Layer 7 of a small transformer language model trained on English Wikipedia (10 layers, counted from 0, width 128).
Take only the direct path to the model's output, skipping the later layers: a vector added to the residual stream pushes a token's score in proportion to its dot product with that token's output vector.

Output vectors of the tokens that the questions are about. A number n stands for (n - 500) times 0.0024.
"{": 526 431 378 655 480 578 448 575 457 495 464 312 216 675 428 714 538 531 250 239 528 686 429 391 528 394 523 448 776 540 739 359 485 644 798 539 644 541 680 628 771 508 322 356 531 469 513 387 667 520 241 418 615 426 610 446 501 549 575 483 478 386 440 332 734 468 601 540 338 814 338 443 306 490 632 382 358 380 554 475 649 452 558 226 450 209 610 712 602 760 544 630 697 637 564 525 750 334 162 466 395 596 293 602 564 471 542 606 398 655 502 497 591 259 379 357 580 578 552 686 578 272 125 542 524 604 168 460
"á": 313 634 533 530 591 754 551 628 421 487 284 436 554 534 622 446 437 710 233 426 672 390 668 676 695 525 603 323 737 587 541 449 508 500 642 405 289 495 392 695 588 501 210 552 525 477 479 637 693 549 640 429 463 540 469 768 440 610 437 602 388 391 334 437 576 413 621 407 379 418 522 232 692 418 407 303 244 302 407 602 423 510 315 296 641 229 687 528 559 508 696 653 725 345 522 601 629 458 221 387 571 348 676 554 622 398 395 627 477 403 494 243 616 393 418 555 381 539 677 423 387 637 538 502 458 681 489 547
"ham": 595 520 284 206 196 593 530 196 645 467 649 349 530 700 737 534 437 590 395 428 772 475 267 881 477 525 543 570 727 361 513 527 536 336 575 173 503 439 634 598 530 575 463 771 499 365 753 354 983 431 569 774 560 385 525 349 558 603 742 655 401 494 411 546 671 632 746 451 542 262 301 483 338 732 553 235 488 129 573 449 279 523 589 615 557 201 503 565 503 272 444 524 572 451 413 416 655 573 171 367 384 460 724 531 535 494 842 561 580 381 119 517 392 380 367 544 667 632 274 431 480 654 524 618 413 669 210 529
"lu": 363 371 444 450 474 421 796 689 545 587 570 474 656 532 391 314 498 513 244 502 452 385 398 611 562 386 489 169 534 680 375 386 347 336 652 562 582 393 626 522 594 724 388 549 647 667 644 413 612 405 413 300 345 587 609 562 668 658 617 490 314 527 478 414 390 506 283 432 379 614 580 370 503 432 402 323 537 443 610 664 533 578 320 529 631 257 205 827 511 391 587 323 430 458 714 639 652 352 223 577 414 451 538 608 615 614 242 688 347 642 423 403 495 521 719 615 712 721 571 585 466 592 318 437 611 552 629 361
"Species": 561 729 155 673 214 398 363 801 538 482 320 381 168 542 513 482 384 504 171 404 295 722 593 434 454 450 649 642 897 524 571 227 643 338 814 421 722 558 370 640 832 761 578 703 419 509 234 443 309 644 429 745 837 620 641 164 740 376 691 499 872 484 353 313 650 509 343 528 325 622 358 446 551 570 107 400 488 370 574 377 504 568 436 289 427 193 320 509 635 390 536 797 634 638 753 544 510 588 83 518 533 324 695 597 793 447 494 608 241 395 441 619 536 247 650 417 679 544 471 355 324 655 521 607 653 424 176 523
"ow": 666 260 447 615 774 446 544 497 825 510 607 380 286 599 276 525 547 530 485 487 245 533 664 713 454 493 459 510 380 589 860 487 578 600 500 220 283 238 473 422 568 756 720 743 518 658 858 462 589 402 324 414 500 635 392 341 572 363 355 688 471 725 164 463 510 497 480 355 389 450 163 485 305 648 474 497 100 282 390 542 761 617 501 583 672 352 569 409 510 449 626 485 427 399 499 641 435 352 236 433 579 283 748 479 688 500 611 610 591 409 409 342 645 620 751 333 841 652 541 338 332 421 308 364 502 513 617 763
"-": 416 394 409 528 333 277 499 527 595 472 507 552 525 315 411 207 535 544 582 469 329 497 535 558 569 293 580 611 507 606 494 570 414 627 311 550 454 497 687 518 260 578 552 313 440 690 644 697 372 571 685 412 328 470 619 492 326 456 490 523 578 444 579 490 288 410 535 503 392 459 696 701 662 590 436 565 682 709 635 680 549 439 480 577 454 546 633 456 397 407 488 726 491 608 346 381 439 674 470 401 395 441 573 401 373 613 490 375 658 618 367 490 534 284 490 328 490 681 324 497 422 420 612 529 696 632 593 454
"com": 391 414 216 473 234 448 530 722 377 349 690 685 375 429 456 601 394 482 703 524 411 459 284 583 650 630 559 626 424 311 379 565 370 354 388 372 465 388 483 524 588 690 619 601 471 496 455 355 369 698 557 364 623 421 333 570 750 669 364 567 350 529 493 377 600 437 442 761 431 571 379 517 522 625 382 447 425 677 370 499 857 375 556 490 415 471 455 511 530 372 248 642 641 395 329 707 857 376 255 482 452 590 572 685 531 571 642 488 442 560 323 375 415 766 551 437 474 443 734 432 334 669 499 798 728 444 306 659
" =": 333 483 469 484 309 480 347 565 526 172 356 425 395 528 471 731 500 449 278 653 582 613 462 597 558 706 764 515 662 587 587 606 300 571 463 804 572 486 253 350 784 470 293 600 293 476 668 580 633 358 326 725 420 626 640 300 508 472 444 588 874 481 368 413 524 660 509 584 249 700 317 571 213 555 587 360 509 539 594 144 668 428 389 356 700 567 446 433 553 722 493 674 616 446 820 504 891 536 254 472 478 412 312 470 535 448 355 423 272 230 479 297 829 331 757 302 603 386 669 532 425 581 396 513 445 650 313 642
"led": 665 551 619 517 480 456 588 473 750 871 617 389 315 636 524 664 541 562 266 502 429 623 498 364 414 608 653 855 749 419 865 441 436 320 526 423 557 277 383 526 468 669 336 640 834 507 454 615 710 624 574 342 434 586 253 423 226 643 608 736 444 329 618 758 445 424 533 208 269 361 184 497 392 485 581 480 310 647 302 635 708 507 559 469 527 238 621 724 528 667 471 408 254 308 588 615 204 264 159 650 296 236 872 333 621 447 531 706 333 545 190 599 341 610 372 648 340 682 727 591 643 564 256 370 301 544 406 494

Output weights of attention head 0. The head adds the sum of these rows, row i times number i of z. A number n stands for (n - 500) times 0.0034.
o0: 587 452 526 405 749 495 524 401 580 647 631 499 513 524 537 551 636 530 607 598 423 561 500 575 475 690 449 435 477 491 328 408 361 443 428 533 401 491 681 411 479 311 616 524 658 388 413 559 495 414 573 299 405 534 577 394 513 646 490 455 360 666 447 510 467 514 517 532 547 491 453 477 585 594 399 631 453 887 478 388 337 501 549 667 650 313 382 721 720 414 360 404 487 487 393 625 398 593 555 598 570 423 510 602 413 345 527 647 433 293 369 424 462 398 428 676 536 623 269 383 504 544 394 516 501 351 390 625
o1: 502 728 593 523 435 425 424 616 466 533 444 461 615 546 298 547 205 443 404 581 432 495 311 432 571 503 657 501 530 536 530 735 567 537 579 576 485 361 453 459 685 508 637 372 529 455 610 524 335 388 476 465 381 703 485 382 401 337 579 379 471 525 438 508 466 375 448 625 621 712 339 471 634 512 586 408 414 579 651 469 313 711 322 489 527 677 382 640 316 341 360 281 501 790 485 526 476 620 577 495 650 382 394 395 487 403 519 493 562 728 237 471 732 417 694 650 535 536 587 413 467 762 351 556 429 753 296 347
o2: 333 343 424 601 694 430 562 406 374 497 369 528 481 269 653 655 721 462 493 540 583 600 518 711 535 511 760 493 293 517 459 703 485 311 367 683 400 394 578 375 329 617 350 434 441 559 815 314 634 584 352 540 218 574 425 574 601 466 513 553 533 545 517 562 593 540 415 388 481 466 558 405 440 487 547 522 566 386 525 503 528 537 390 559 438 440 596 376 504 529 559 435 449 460 417 558 581 484 675 534 576 548 675 486 334 510 509 571 361 409 525 424 638 565 907 605 486 453 592 410 475 561 401 308 269 479 566 335
o3: 669 616 466 478 481 499 498 640 537 407 503 433 382 628 603 378 430 586 418 668 292 485 558 394 317 458 490 490 488 382 515 447 559 578 490 308 343 575 631 363 419 710 553 519 466 499 573 395 426 670 560 405 435 686 571 560 564 530 471 508 578 744 597 324 633 514 287 564 555 492 388 275 594 550 535 496 551 332 542 431 582 504 532 586 477 335 446 435 595 373 523 219 543 732 460 364 529 599 529 617 354 473 547 598 518 417 517 632 658 409 399 620 600 358 350 414 498 450 460 623 597 208 553 630 599 451 591 491
o4: 464 425 634 644 504 628 581 451 394 550 570 518 496 503 454 417 656 564 482 588 310 349 811 637 397 493 428 540 451 608 531 687 536 709 610 419 622 497 463 333 650 314 360 508 609 389 503 312 559 624 519 303 542 318 614 443 565 554 436 384 529 691 699 371 439 483 455 321 469 311 449 549 328 469 549 545 535 462 598 506 570 383 380 483 436 398 479 679 395 469 610 398 527 443 416 673 423 498 709 445 527 503 499 349 619 314 437 507 503 551 679 386 525 384 568 294 451 496 522 324 513 509 659 653 482 560 641 519
o5: 563 533 421 699 355 443 439 717 408 511 332 556 457 393 353 405 461 439 708 466 549 475 551 429 720 535 523 384 432 483 392 564 331 539 322 583 398 179 395 561 455 533 492 425 602 438 577 480 533 491 530 309 743 413 627 625 462 802 434 466 543 494 338 389 511 542 675 510 512 470 648 539 489 564 558 670 477 540 571 440 540 554 479 565 576 554 630 425 395 429 353 449 564 458 418 389 500 382 625 547 290 484 452 626 515 411 547 372 309 527 772 675 468 516 380 606 539 718 410 615 428 604 426 526 343 541 601 525
o6: 515 320 526 669 469 649 596 561 447 458 770 505 466 461 442 504 325 585 345 387 479 457 383 228 592 598 489 426 441 563 620 442 517 482 384 388 520 420 371 318 469 266 576 629 503 426 618 505 398 534 579 633 627 447 463 547 525 550 513 720 661 523 591 513 502 673 494 425 320 367 412 457 555 416 430 750 566 518 584 378 665 543 487 613 505 526 437 437 505 601 544 497 723 627 573 418 491 395 354 256 387 504 375 727 470 530 570 397 546 453 621 560 657 223 482 459 376 580 604 423 573 547 400 609 610 381 500 489
o7: 597 693 387 277 489 417 447 218 594 561 604 571 548 405 601 697 500 476 283 478 260 607 566 502 540 732 561 265 561 510 472 610 573 611 450 302 447 550 354 426 416 268 378 508 419 524 527 393 429 514 414 381 564 609 511 578 798 282 588 477 636 640 599 581 469 467 729 567 504 550 639 711 428 524 659 550 643 417 594 410 496 444 559 525 476 612 459 620 218 429 392 566 478 501 476 556 537 587 413 366 512 342 580 497 410 438 432 601 631 508 701 398 297 458 460 386 468 572 291 610 500 431 661 394 620 619 526 310
o8: 611 381 359 645 651 662 500 555 355 546 538 513 504 485 619 483 583 325 449 496 595 537 559 609 464 540 398 443 577 327 439 564 405 636 487 526 605 415 477 571 403 614 520 500 334 514 526 533 675 416 442 471 415 609 423 340 550 643 542 610 371 599 560 574 523 396 373 403 749 364 358 591 436 592 479 458 473 338 598 393 460 798 433 622 466 575 691 549 689 415 592 433 553 290 428 328 359 406 267 468 694 323 631 521 502 505 538 787 411 649 453 526 520 272 492 611 508 374 551 354 354 569 755 404 392 333 611 435
o9: 542 356 615 382 610 460 473 616 531 340 496 474 328 462 607 763 523 662 544 609 572 677 387 420 631 437 390 468 376 450 481 587 572 674 670 642 580 487 528 320 509 359 381 410 545 654 404 487 407 535 525 465 532 607 608 433 708 674 485 428 352 438 528 413 495 501 626 480 415 376 384 583 512 556 433 341 561 743 655 518 436 600 238 269 408 592 568 467 427 463 575 324 518 457 514 324 476 520 415 584 357 543 369 703 559 211 586 603 552 524 530 592 501 321 631 342 718 433 481 519 316 394 382 610 487 719 542 483
o10: 555 615 429 732 533 470 392 578 321 550 515 476 307 489 459 619 345 526 837 618 504 554 377 519 346 635 498 543 539 557 453 491 522 538 362 408 413 617 302 607 540 521 334 428 476 595 389 668 507 636 369 303 547 604 504 471 531 473 448 617 378 428 442 454 595 488 485 523 545 507 523 569 513 411 388 528 360 507 646 622 791 482 541 489 479 497 509 354 292 470 442 679 697 334 376 726 628 542 425 474 553 617 432 506 420 451 364 658 644 612 370 462 498 364 522 434 350 369 390 371 516 629 514 487 501 573 534 618
o11: 542 644 538 528 628 342 522 355 518 420 495 519 535 474 468 804 261 593 500 579 310 385 496 565 322 495 167 411 415 541 493 561 234 705 415 611 569 576 423 556 468 500 446 408 369 516 583 551 525 365 495 613 542 483 454 674 558 646 568 445 605 331 711 436 595 426 547 502 537 611 593 411 621 391 508 509 553 508 519 378 725 584 493 537 579 526 700 606 352 445 664 765 592 375 656 589 250 404 753 407 557 465 462 361 478 528 465 650 360 410 536 388 557 504 612 295 416 546 455 593 223 328 475 503 500 526 339 470
o12: 410 457 419 375 765 618 528 327 685 695 363 533 717 759 608 492 498 439 633 535 778 374 494 502 365 433 461 526 459 484 388 486 606 443 376 440 430 353 462 395 669 582 496 529 473 556 567 298 690 465 626 566 623 416 533 447 657 460 528 503 496 407 513 420 375 420 641 306 453 517 520 528 419 614 469 505 495 414 476 485 501 411 479 648 536 530 170 678 337 497 397 548 491 614 468 513 443 428 434 561 427 613 490 608 387 503 307 492 667 413 607 608 515 492 504 634 182 508 360 390 632 555 496 651 547 504 558 400
o13: 532 542 577 633 597 491 314 494 382 381 375 674 470 581 639 414 360 597 474 527 540 445 585 515 454 508 375 438 687 645 602 553 632 471 684 486 459 422 590 543 534 434 651 495 547 476 640 620 681 758 594 579 358 616 428 369 367 327 296 457 500 366 440 380 367 576 643 580 556 622 584 302 528 357 430 377 449 389 578 568 436 391 359 502 531 328 440 391 329 583 579 502 413 350 612 609 695 522 399 384 270 616 496 519 454 632 536 736 500 483 556 371 432 504 380 644 376 372 601 576 628 459 562 372 668 567 505 355
o14: 355 411 515 442 599 448 414 483 623 512 596 544 306 377 431 294 469 480 408 724 655 520 496 545 435 524 380 559 510 516 635 553 323 416 563 462 466 459 352 527 668 677 498 562 621 453 571 424 559 369 520 464 470 638 590 536 455 482 564 594 442 522 364 406 567 385 429 281 450 582 725 520 401 555 540 589 348 520 522 581 333 394 622 481 570 346 373 645 731 344 473 391 310 723 403 450 459 618 640 420 383 513 518 646 535 433 594 513 480 501 516 476 462 457 503 345 389 358 577 622 543 627 655 392 612 672 512 677
o15: 479 621 662 432 512 449 529 442 286 551 334 532 207 475 656 382 435 470 353 483 512 455 643 691 519 466 463 794 416 620 515 708 396 385 395 356 574 586 500 653 717 516 445 474 373 609 483 743 440 526 572 612 527 334 318 458 480 621 552 613 366 409 607 566 586 379 319 536 681 488 542 373 505 484 373 458 602 574 496 288 376 537 346 593 605 414 480 600 667 596 449 434 513 642 523 431 545 436 353 470 346 354 517 608 559 357 573 589 499 532 364 413 375 603 409 471 511 474 584 817 677 582 441 536 396 603 351 491
o16: 463 593 557 523 582 687 521 333 305 663 443 337 388 358 480 390 259 629 655 739 335 449 362 445 514 318 379 383 484 509 494 388 516 497 518 412 381 546 486 533 507 380 697 413 471 428 573 462 649 438 491 472 426 478 523 411 618 409 464 503 536 691 534 381 306 610 413 638 333 551 571 363 603 549 475 521 555 545 573 479 481 586 589 427 511 675 469 425 426 388 462 603 408 483 487 541 678 479 644 669 517 651 394 515 511 390 519 748 535 294 442 495 632 518 465 527 571 538 622 677 413 525 678 457 669 359 623 391
o17: 477 438 500 444 432 371 471 417 545 453 419 448 333 500 506 331 458 644 767 452 459 673 559 509 427 605 619 588 572 610 596 489 738 428 566 447 359 392 500 752 335 528 507 643 571 512 430 473 531 382 502 459 423 621 573 401 415 500 604 543 552 502 280 465 544 796 495 535 454 618 564 273 447 384 417 373 679 405 537 521 601 461 454 467 317 403 552 391 778 485 620 472 472 504 528 508 539 577 577 398 448 638 490 351 451 500 490 502 405 337 502 785 739 413 386 611 407 492 533 402 439 550 599 565 496 401 295 572
o18: 433 486 392 405 364 629 593 529 479 513 364 575 329 351 446 720 622 560 544 570 651 397 378 465 598 735 559 442 661 619 396 450 521 512 580 593 351 363 541 464 429 612 364 407 546 452 493 778 537 477 313 666 613 562 519 589 348 616 522 411 528 578 436 573 507 616 438 356 489 528 473 521 523 322 449 559 523 459 566 609 513 602 683 498 537 694 200 372 429 522 516 510 606 610 517 513 539 617 657 478 270 394 438 405 549 515 374 372 433 437 534 441 423 544 311 444 520 391 680 546 421 424 437 618 479 509 566 450
o19: 533 314 591 383 683 411 380 683 495 406 371 593 578 671 498 420 523 552 419 609 360 367 522 422 485 495 497 445 460 435 525 593 550 447 604 630 426 516 540 667 521 600 448 441 441 173 509 634 722 702 516 514 370 401 366 608 568 429 489 580 256 623 516 320 408 616 605 444 477 507 507 545 498 420 451 481 682 448 628 774 585 551 539 500 593 428 519 501 210 458 517 558 649 543 539 361 377 352 520 444 436 319 439 601 564 625 359 450 528 537 624 566 278 532 535 511 574 351 431 477 544 643 426 444 579 544 569 451
o20: 692 401 472 603 295 602 509 521 445 423 441 337 515 476 857 343 497 527 537 470 722 594 579 437 556 392 367 730 521 502 531 477 600 528 590 500 512 485 475 529 517 464 435 538 280 502 561 417 488 450 609 329 395 460 430 494 561 500 530 316 436 636 626 497 573 510 695 513 518 422 565 444 415 524 545 515 454 349 459 482 662 461 576 429 440 544 528 496 173 473 372 620 519 529 353 520 392 723 577 864 357 424 413 538 539 604 638 520 571 445 495 452 467 483 539 351 515 683 485 373 464 527 353 570 604 321 360 595
o21: 573 579 457 469 543 649 482 520 484 586 464 352 380 625 395 413 424 316 668 528 421 530 533 518 441 385 489 534 442 456 518 584 466 407 526 431 554 649 459 392 566 610 347 541 242 470 693 537 193 513 385 621 649 303 708 617 485 373 340 338 577 312 442 473 451 376 580 570 479 672 561 610 646 646 630 412 522 559 660 601 724 510 654 540 512 469 420 494 545 482 607 365 520 519 554 380 239 457 639 562 415 416 624 425 451 615 521 640 434 666 493 268 399 446 482 519 592 508 521 462 479 470 290 563 464 586 502 651
o22: 330 620 508 512 391 589 493 335 406 652 396 650 323 484 630 591 482 481 511 358 530 546 352 497 509 551 566 364 614 617 671 553 274 320 614 539 542 552 654 643 361 322 468 551 519 541 388 358 329 694 690 458 490 634 431 321 272 565 301 652 403 439 426 525 680 539 291 407 452 373 583 385 298 578 536 522 518 619 257 504 454 392 587 500 525 573 604 469 668 497 590 361 753 490 715 600 494 296 550 518 542 486 565 552 539 597 728 683 366 535 464 494 510 545 319 622 509 506 584 507 444 441 529 373 538 394 508 523
o23: 276 372 277 516 466 664 541 530 709 433 404 578 322 371 620 435 333 507 700 418 527 557 529 648 431 458 646 272 369 556 574 358 580 661 510 456 491 614 751 505 599 544 616 494 392 402 464 473 310 562 209 511 339 459 473 511 604 433 457 509 530 394 730 353 616 522 467 507 548 530 573 597 525 473 530 421 502 505 452 436 584 588 351 535 460 555 633 480 389 498 360 389 678 669 626 699 587 593 429 535 562 339 500 365 422 484 515 566 368 498 517 681 441 257 535 464 413 609 631 485 419 523 533 539 773 530 227 620
o24: 356 295 548 326 468 547 469 478 521 546 543 419 579 507 438 637 500 592 605 675 588 254 715 659 563 576 554 349 458 399 419 588 402 474 377 554 509 678 719 454 430 594 473 386 561 522 538 594 507 532 480 612 299 469 754 625 647 392 656 758 471 520 400 392 788 466 480 718 576 534 503 604 514 535 398 458 587 427 525 441 378 411 155 401 676 536 409 587 442 626 447 411 669 400 537 520 500 478 479 439 538 467 442 778 239 536 587 193 466 671 383 329 407 342 334 497 503 444 391 399 494 645 524 572 433 388 469 521
o25: 332 473 413 474 431 375 270 560 430 603 482 495 543 469 636 593 363 386 355 513 363 385 529 412 560 465 319 440 668 521 460 527 550 403 588 492 365 515 569 442 411 553 466 384 410 591 428 767 608 547 445 382 638 496 659 495 483 597 641 438 405 469 503 534 440 456 658 509 549 550 725 585 407 650 396 451 385 500 537 546 636 618 408 627 352 559 412 510 743 620 472 577 607 485 464 421 360 637 548 617 572 501 397 661 591 557 274 502 508 359 442 302 684 697 541 529 507 450 497 440 408 465 506 438 597 538 420 474
o26: 585 627 502 340 372 299 465 501 332 425 494 473 505 549 646 478 452 390 445 563 467 606 541 503 688 390 651 556 642 507 362 395 370 628 564 403 407 467 545 431 562 354 593 591 673 688 565 339 425 484 545 548 435 445 456 609 488 386 474 383 564 624 623 404 490 514 488 399 574 369 484 420 635 680 310 693 477 438 657 587 381 448 339 505 632 672 633 486 672 537 435 471 517 386 671 656 395 669 390 623 471 467 504 306 539 466 595 343 369 601 505 512 531 595 434 467 327 481 487 587 348 507 663 532 325 537 377 556
o27: 420 744 471 602 528 540 550 427 342 550 553 596 441 407 487 666 511 461 509 557 589 302 369 538 579 478 569 657 588 358 433 506 446 411 559 429 324 529 538 462 559 443 434 433 419 584 484 494 490 435 515 486 327 626 324 349 493 326 535 482 263 451 610 407 369 529 608 472 651 410 556 466 635 442 546 440 513 609 321 667 467 590 500 605 563 559 413 515 977 537 423 653 713 491 472 518 532 529 431 575 470 574 484 537 556 347 630 455 490 370 678 386 594 411 465 583 641 389 491 532 522 558 482 315 565 595 399 209
o28: 509 475 484 475 582 593 635 384 568 332 454 384 759 573 455 382 551 651 516 489 373 357 423 503 464 427 637 338 374 600 385 524 557 486 407 701 534 300 523 476 351 368 423 469 760 589 463 517 590 615 552 489 526 609 386 374 519 547 434 520 492 599 418 523 562 481 568 546 343 454 568 496 287 569 534 413 493 593 570 684 405 412 595 410 418 552 487 462 584 581 506 487 579 732 486 396 499 495 404 571 417 458 582 610 315 650 537 377 617 557 412 490 500 538 466 517 494 660 399 569 353 554 479 548 324 360 548 674
o29: 490 288 559 454 574 498 478 492 405 394 589 540 530 391 431 386 344 447 424 384 607 494 617 621 673 558 511 456 412 665 595 539 481 559 474 599 682 594 532 696 410 482 439 612 370 469 498 390 625 560 307 401 659 608 394 484 453 502 334 650 351 483 393 479 551 441 450 416 388 492 321 538 694 612 512 336 480 486 580 516 757 545 480 567 549 563 621 572 588 553 355 573 380 375 602 413 517 541 627 600 705 220 529 525 424 539 504 567 592 498 398 338 578 446 462 326 536 457 290 479 760 504 407 415 498 677 536 385
o30: 348 341 467 542 315 498 584 621 584 395 462 212 547 296 722 598 653 513 441 559 477 717 512 440 473 645 323 715 586 417 569 516 435 466 445 750 625 393 288 386 401 529 568 346 596 526 546 527 490 642 461 396 494 556 396 495 451 453 297 490 723 375 511 212 393 555 481 715 312 451 456 404 456 610 540 322 508 382 588 361 563 380 478 494 488 649 497 624 555 554 497 601 547 480 634 526 468 506 462 514 479 771 449 676 427 343 470 493 389 437 391 635 666 525 389 709 482 488 560 384 475 605 509 581 606 575 495 573
o31: 467 431 230 534 607 571 435 418 374 431 478 697 413 514 540 471 385 155 475 352 299 354 472 577 610 511 361 400 536 454 681 489 462 649 486 697 456 414 527 555 508 513 497 469 393 625 388 568 448 179 535 602 419 635 498 565 429 591 565 560 394 505 544 598 616 395 631 490 542 447 354 472 482 666 367 707 524 786 478 611 372 366 548 330 516 783 441 629 204 469 621 610 635 378 463 532 557 535 325 461 319 611 527 305 605 331 461 520 561 647 493 566 703 497 491 509 560 588 499 564 653 477 478 583 553 625 393 556

Each question shows a token from some text and the vector z that the head gathered there. A number n stands for (n - 500) times 0.0032.

"fe": 274 591 463 486 505 479 429 430 677 572 519 385 511 632 370 692 513 429 594 693 552 468 466 356 510 208 474 355 627 587 701 382
Pushed down most: "-"

"n": 414 546 537 373 227 647 342 523 622 464 580 638 412 786 486 485 446 628 629 462 374 591 507 556 625 657 504 613 534 430 370 509
Pushed down most: "ow"

" Division": 458 540 578 444 566 567 483 570 509 523 528 522 487 451 427 499 444 430 555 535 505 447 419 472 570 512 575 460 535 509 422 583
Pushed down most: "Species"

"ed": 585 485 419 461 457 444 581 530 360 415 526 535 619 530 320 632 420 380 493 599 611 556 543 381 485 517 473 344 626 553 516 434
Which of these tokens does it push up most? "led"

"king": 469 493 504 444 632 452 419 513 713 536 703 477 331 335 394 537 327 371 491 267 586 652 436 549 434 478 444 468 435 518 504 613
Pushed down most: "lu"

"der": 491 432 312 436 423 523 471 374 703 661 806 477 383 755 184 714 534 606 714 644 554 297 457 333 441 388 323 570 711 285 692 531
Pushed down most: "ow"

"ph": 502 566 420 376 320 662 523 534 562 539 479 585 460 597 413 588 506 584 527 328 375 529 243 459 304 434 665 543 568 315 528 622
Which two tokens does it push up most, strongest first? "Species", " ="

",": 403 511 468 332 453 590 612 445 509 301 586 561 530 402 423 572 587 528 560 437 620 465 420 620 445 638 489 377 554 477 566 501
Which three tokens does it push up most, strongest first? "com", " =", "Species"

"18": 527 453 461 536 554 563 539 440 642 464 547 437 545 515 442 549 482 435 552 518 499 469 547 550 524 547 533 389 559 587 468 510
Pushed down most: " ="

"la": 452 488 525 539 435 562 538 555 512 494 444 418 458 496 501 530 483 494 473 452 537 490 493 589 554 517 575 513 558 365 441 539
Which of these tokens does it push up most? "ham"

"us": 670 631 469 642 473 504 445 424 696 553 409 248 474 482 590 491 421 470 654 507 467 242 562 539 532 632 514 574 695 582 401 521
Which two tokens does it push up most, strongest first? "ham", "lu"

" States": 495 526 482 396 523 559 488 522 537 524 608 478 450 532 378 483 545 556 570 580 465 420 471 421 458 489 419 440 577 518 492 532
Which two tokens does it push up most, strongest first? "á", " ="

"e": 223 639 437 532 469 506 446 417 670 569 583 353 513 711 390 788 474 409 631 676 513 452 405 303 488 189 486 369 599 558 751 380
Pushed down most: "-"

" L": 465 532 530 453 547 535 546 520 482 503 487 505 550 495 488 457 474 467 551 544 514 470 468 494 513 496 525 403 597 523 505 491
Pushed down most: "Species"

"udi": 461 510 532 381 442 343 614 560 740 495 300 537 207 454 434 463 128 252 495 366 489 548 577 480 505 461 432 457 313 596 608 471
Pushed down most: "-"

"leg": 565 465 609 466 491 532 536 496 632 448 370 390 312 411 424 441 315 560 518 463 420 466 397 619 553 397 650 529 385 486 420 392
Pushed down most: "{"

"pr": 548 564 552 482 592 582 472 484 526 410 475 423 551 464 507 505 463 378 431 559 504 479 443 556 500 529 535 455 610 492 473 432
Which of these tokens does it push up most? "lu"

" in": 452 535 553 478 525 540 548 523 482 441 464 500 547 467 471 491 457 443 562 561 488 484 457 503 557 528 504 430 572 501 460 478
Which three tokens does it push up most, strongest first? "lu", "-", " ="

" co": 437 543 540 452 538 550 510 542 480 476 490 494 546 451 443 492 440 405 544 548 517 497 416 446 569 518 550 397 569 451 455 505
Which three tokens does it push up most, strongest first? "-", "lu", " ="

"ar": 512 510 601 616 597 379 553 397 582 444 446 470 426 320 540 389 305 293 548 481 475 590 430 701 473 504 451 461 642 605 362 378
Which of these tokens does it push up most? "ow"

"ary": 450 591 522 491 585 531 589 534 478 470 488 521 543 482 429 463 462 392 503 567 469 469 475 416 472 547 499 405 628 489 450 496
Which three tokens does it push up most, strongest first? "lu", "-", "ow"

"s": 558 569 466 509 586 500 660 665 624 570 547 529 334 485 528 590 375 459 470 390 556 441 465 453 512 411 545 480 573 448 515 618
Pushed down most: "lu"

"re": 478 463 433 469 530 438 420 378 499 378 461 318 438 407 571 546 393 589 415 484 411 422 462 322 443 646 391 434 683 572 413 380
Pushed down most: " ="

" ca": 501 539 533 497 526 546 521 529 546 482 470 446 482 481 472 472 438 435 567 542 498 432 476 487 526 546 520 453 587 541 437 489
Which of these tokens does it push up most? "lu"

"ce": 360 415 652 615 530 433 552 568 559 475 265 325 547 487 591 591 416 444 311 533 439 425 300 481 541 443 471 503 416 515 473 453
Which of these tokens does it push up most? "ham"

"un": 675 476 605 507 352 281 545 484 661 393 542 390 592 558 288 625 222 514 573 479 657 462 656 600 612 348 386 566 603 582 439 420
Which three tokens does it push up most, strongest first? "ham", "led", "á"

" (": 551 537 514 457 451 489 424 555 517 423 469 451 512 405 509 427 468 358 503 436 419 504 571 517 554 487 665 505 566 454 495 602
Pushed down most: "{"

"t": 475 470 448 593 327 377 730 566 514 377 356 412 594 528 547 678 495 550 500 614 335 295 485 680 667 527 438 446 654 408 467 252
Which of these tokens does it push up most? "ham"

"tion": 382 485 453 396 527 427 596 468 530 541 513 502 467 435 435 436 448 552 458 568 470 458 499 535 484 526 384 474 498 510 446 517
Which of these tokens does it push up most? "{"

"ain": 565 749 356 355 313 550 442 464 471 610 399 564 411 416 500 523 403 433 511 556 486 585 528 520 555 495 267 378 492 533 464 617
Which of these tokens does it push up most? "{"

" ": 639 513 596 455 626 565 435 519 583 369 463 399 572 440 544 531 428 378 368 576 503 457 401 618 511 604 514 511 665 497 481 413
Which of these tokens does it push up most? "lu"

" st": 455 527 539 434 505 470 584 566 637 480 388 503 333 454 439 479 280 328 525 452 497 514 508 448 506 462 509 456 429 576 534 489
Pushed down most: "com"

" S": 432 492 440 451 508 587 539 621 475 515 505 483 534 521 375 488 481 420 473 616 565 480 473 535 596 469 514 417 619 483 445 481
Pushed down most: "led"

"vent": 311 445 525 586 513 382 668 466 560 456 402 284 458 456 613 506 397 633 422 493 272 540 479 512 549 449 389 595 435 561 522 424
Pushed down most: "-"

"ro": 497 518 548 475 535 433 379 525 619 522 481 417 306 549 556 573 376 509 505 457 409 440 541 353 476 599 423 501 648 419 425 405
Which of these tokens does it push up most? "led"

"le": 394 492 534 230 726 512 529 438 539 494 461 409 525 392 292 462 473 390 436 489 348 408 282 503 436 510 536 549 426 465 695 547
Pushed down most: "ham"

" 19": 417 537 487 460 536 521 630 572 558 534 510 522 480 460 456 501 446 424 540 530 511 455 495 536 593 567 539 403 584 501 460 579
Which three tokens does it push up most, strongest first? " =", "-", "{"

"ing": 453 607 536 550 521 545 447 531 580 479 529 581 543 521 407 457 482 408 429 506 498 561 532 504 492 494 466 485 584 544 492 442
Which two tokens does it push up most, strongest first? "ow", "lu"

"ty": 256 399 422 416 424 442 616 636 537 567 447 595 564 390 376 548 542 474 555 487 631 638 492 508 512 371 419 335 589 411 394 633
Which two tokens does it push up most, strongest first? "{", "-"

" of": 513 546 480 463 535 584 507 551 549 524 435 540 476 441 452 459 420 410 547 500 480 490 409 527 467 526 531 417 576 486 436 506
Which of these tokens does it push up most? "-"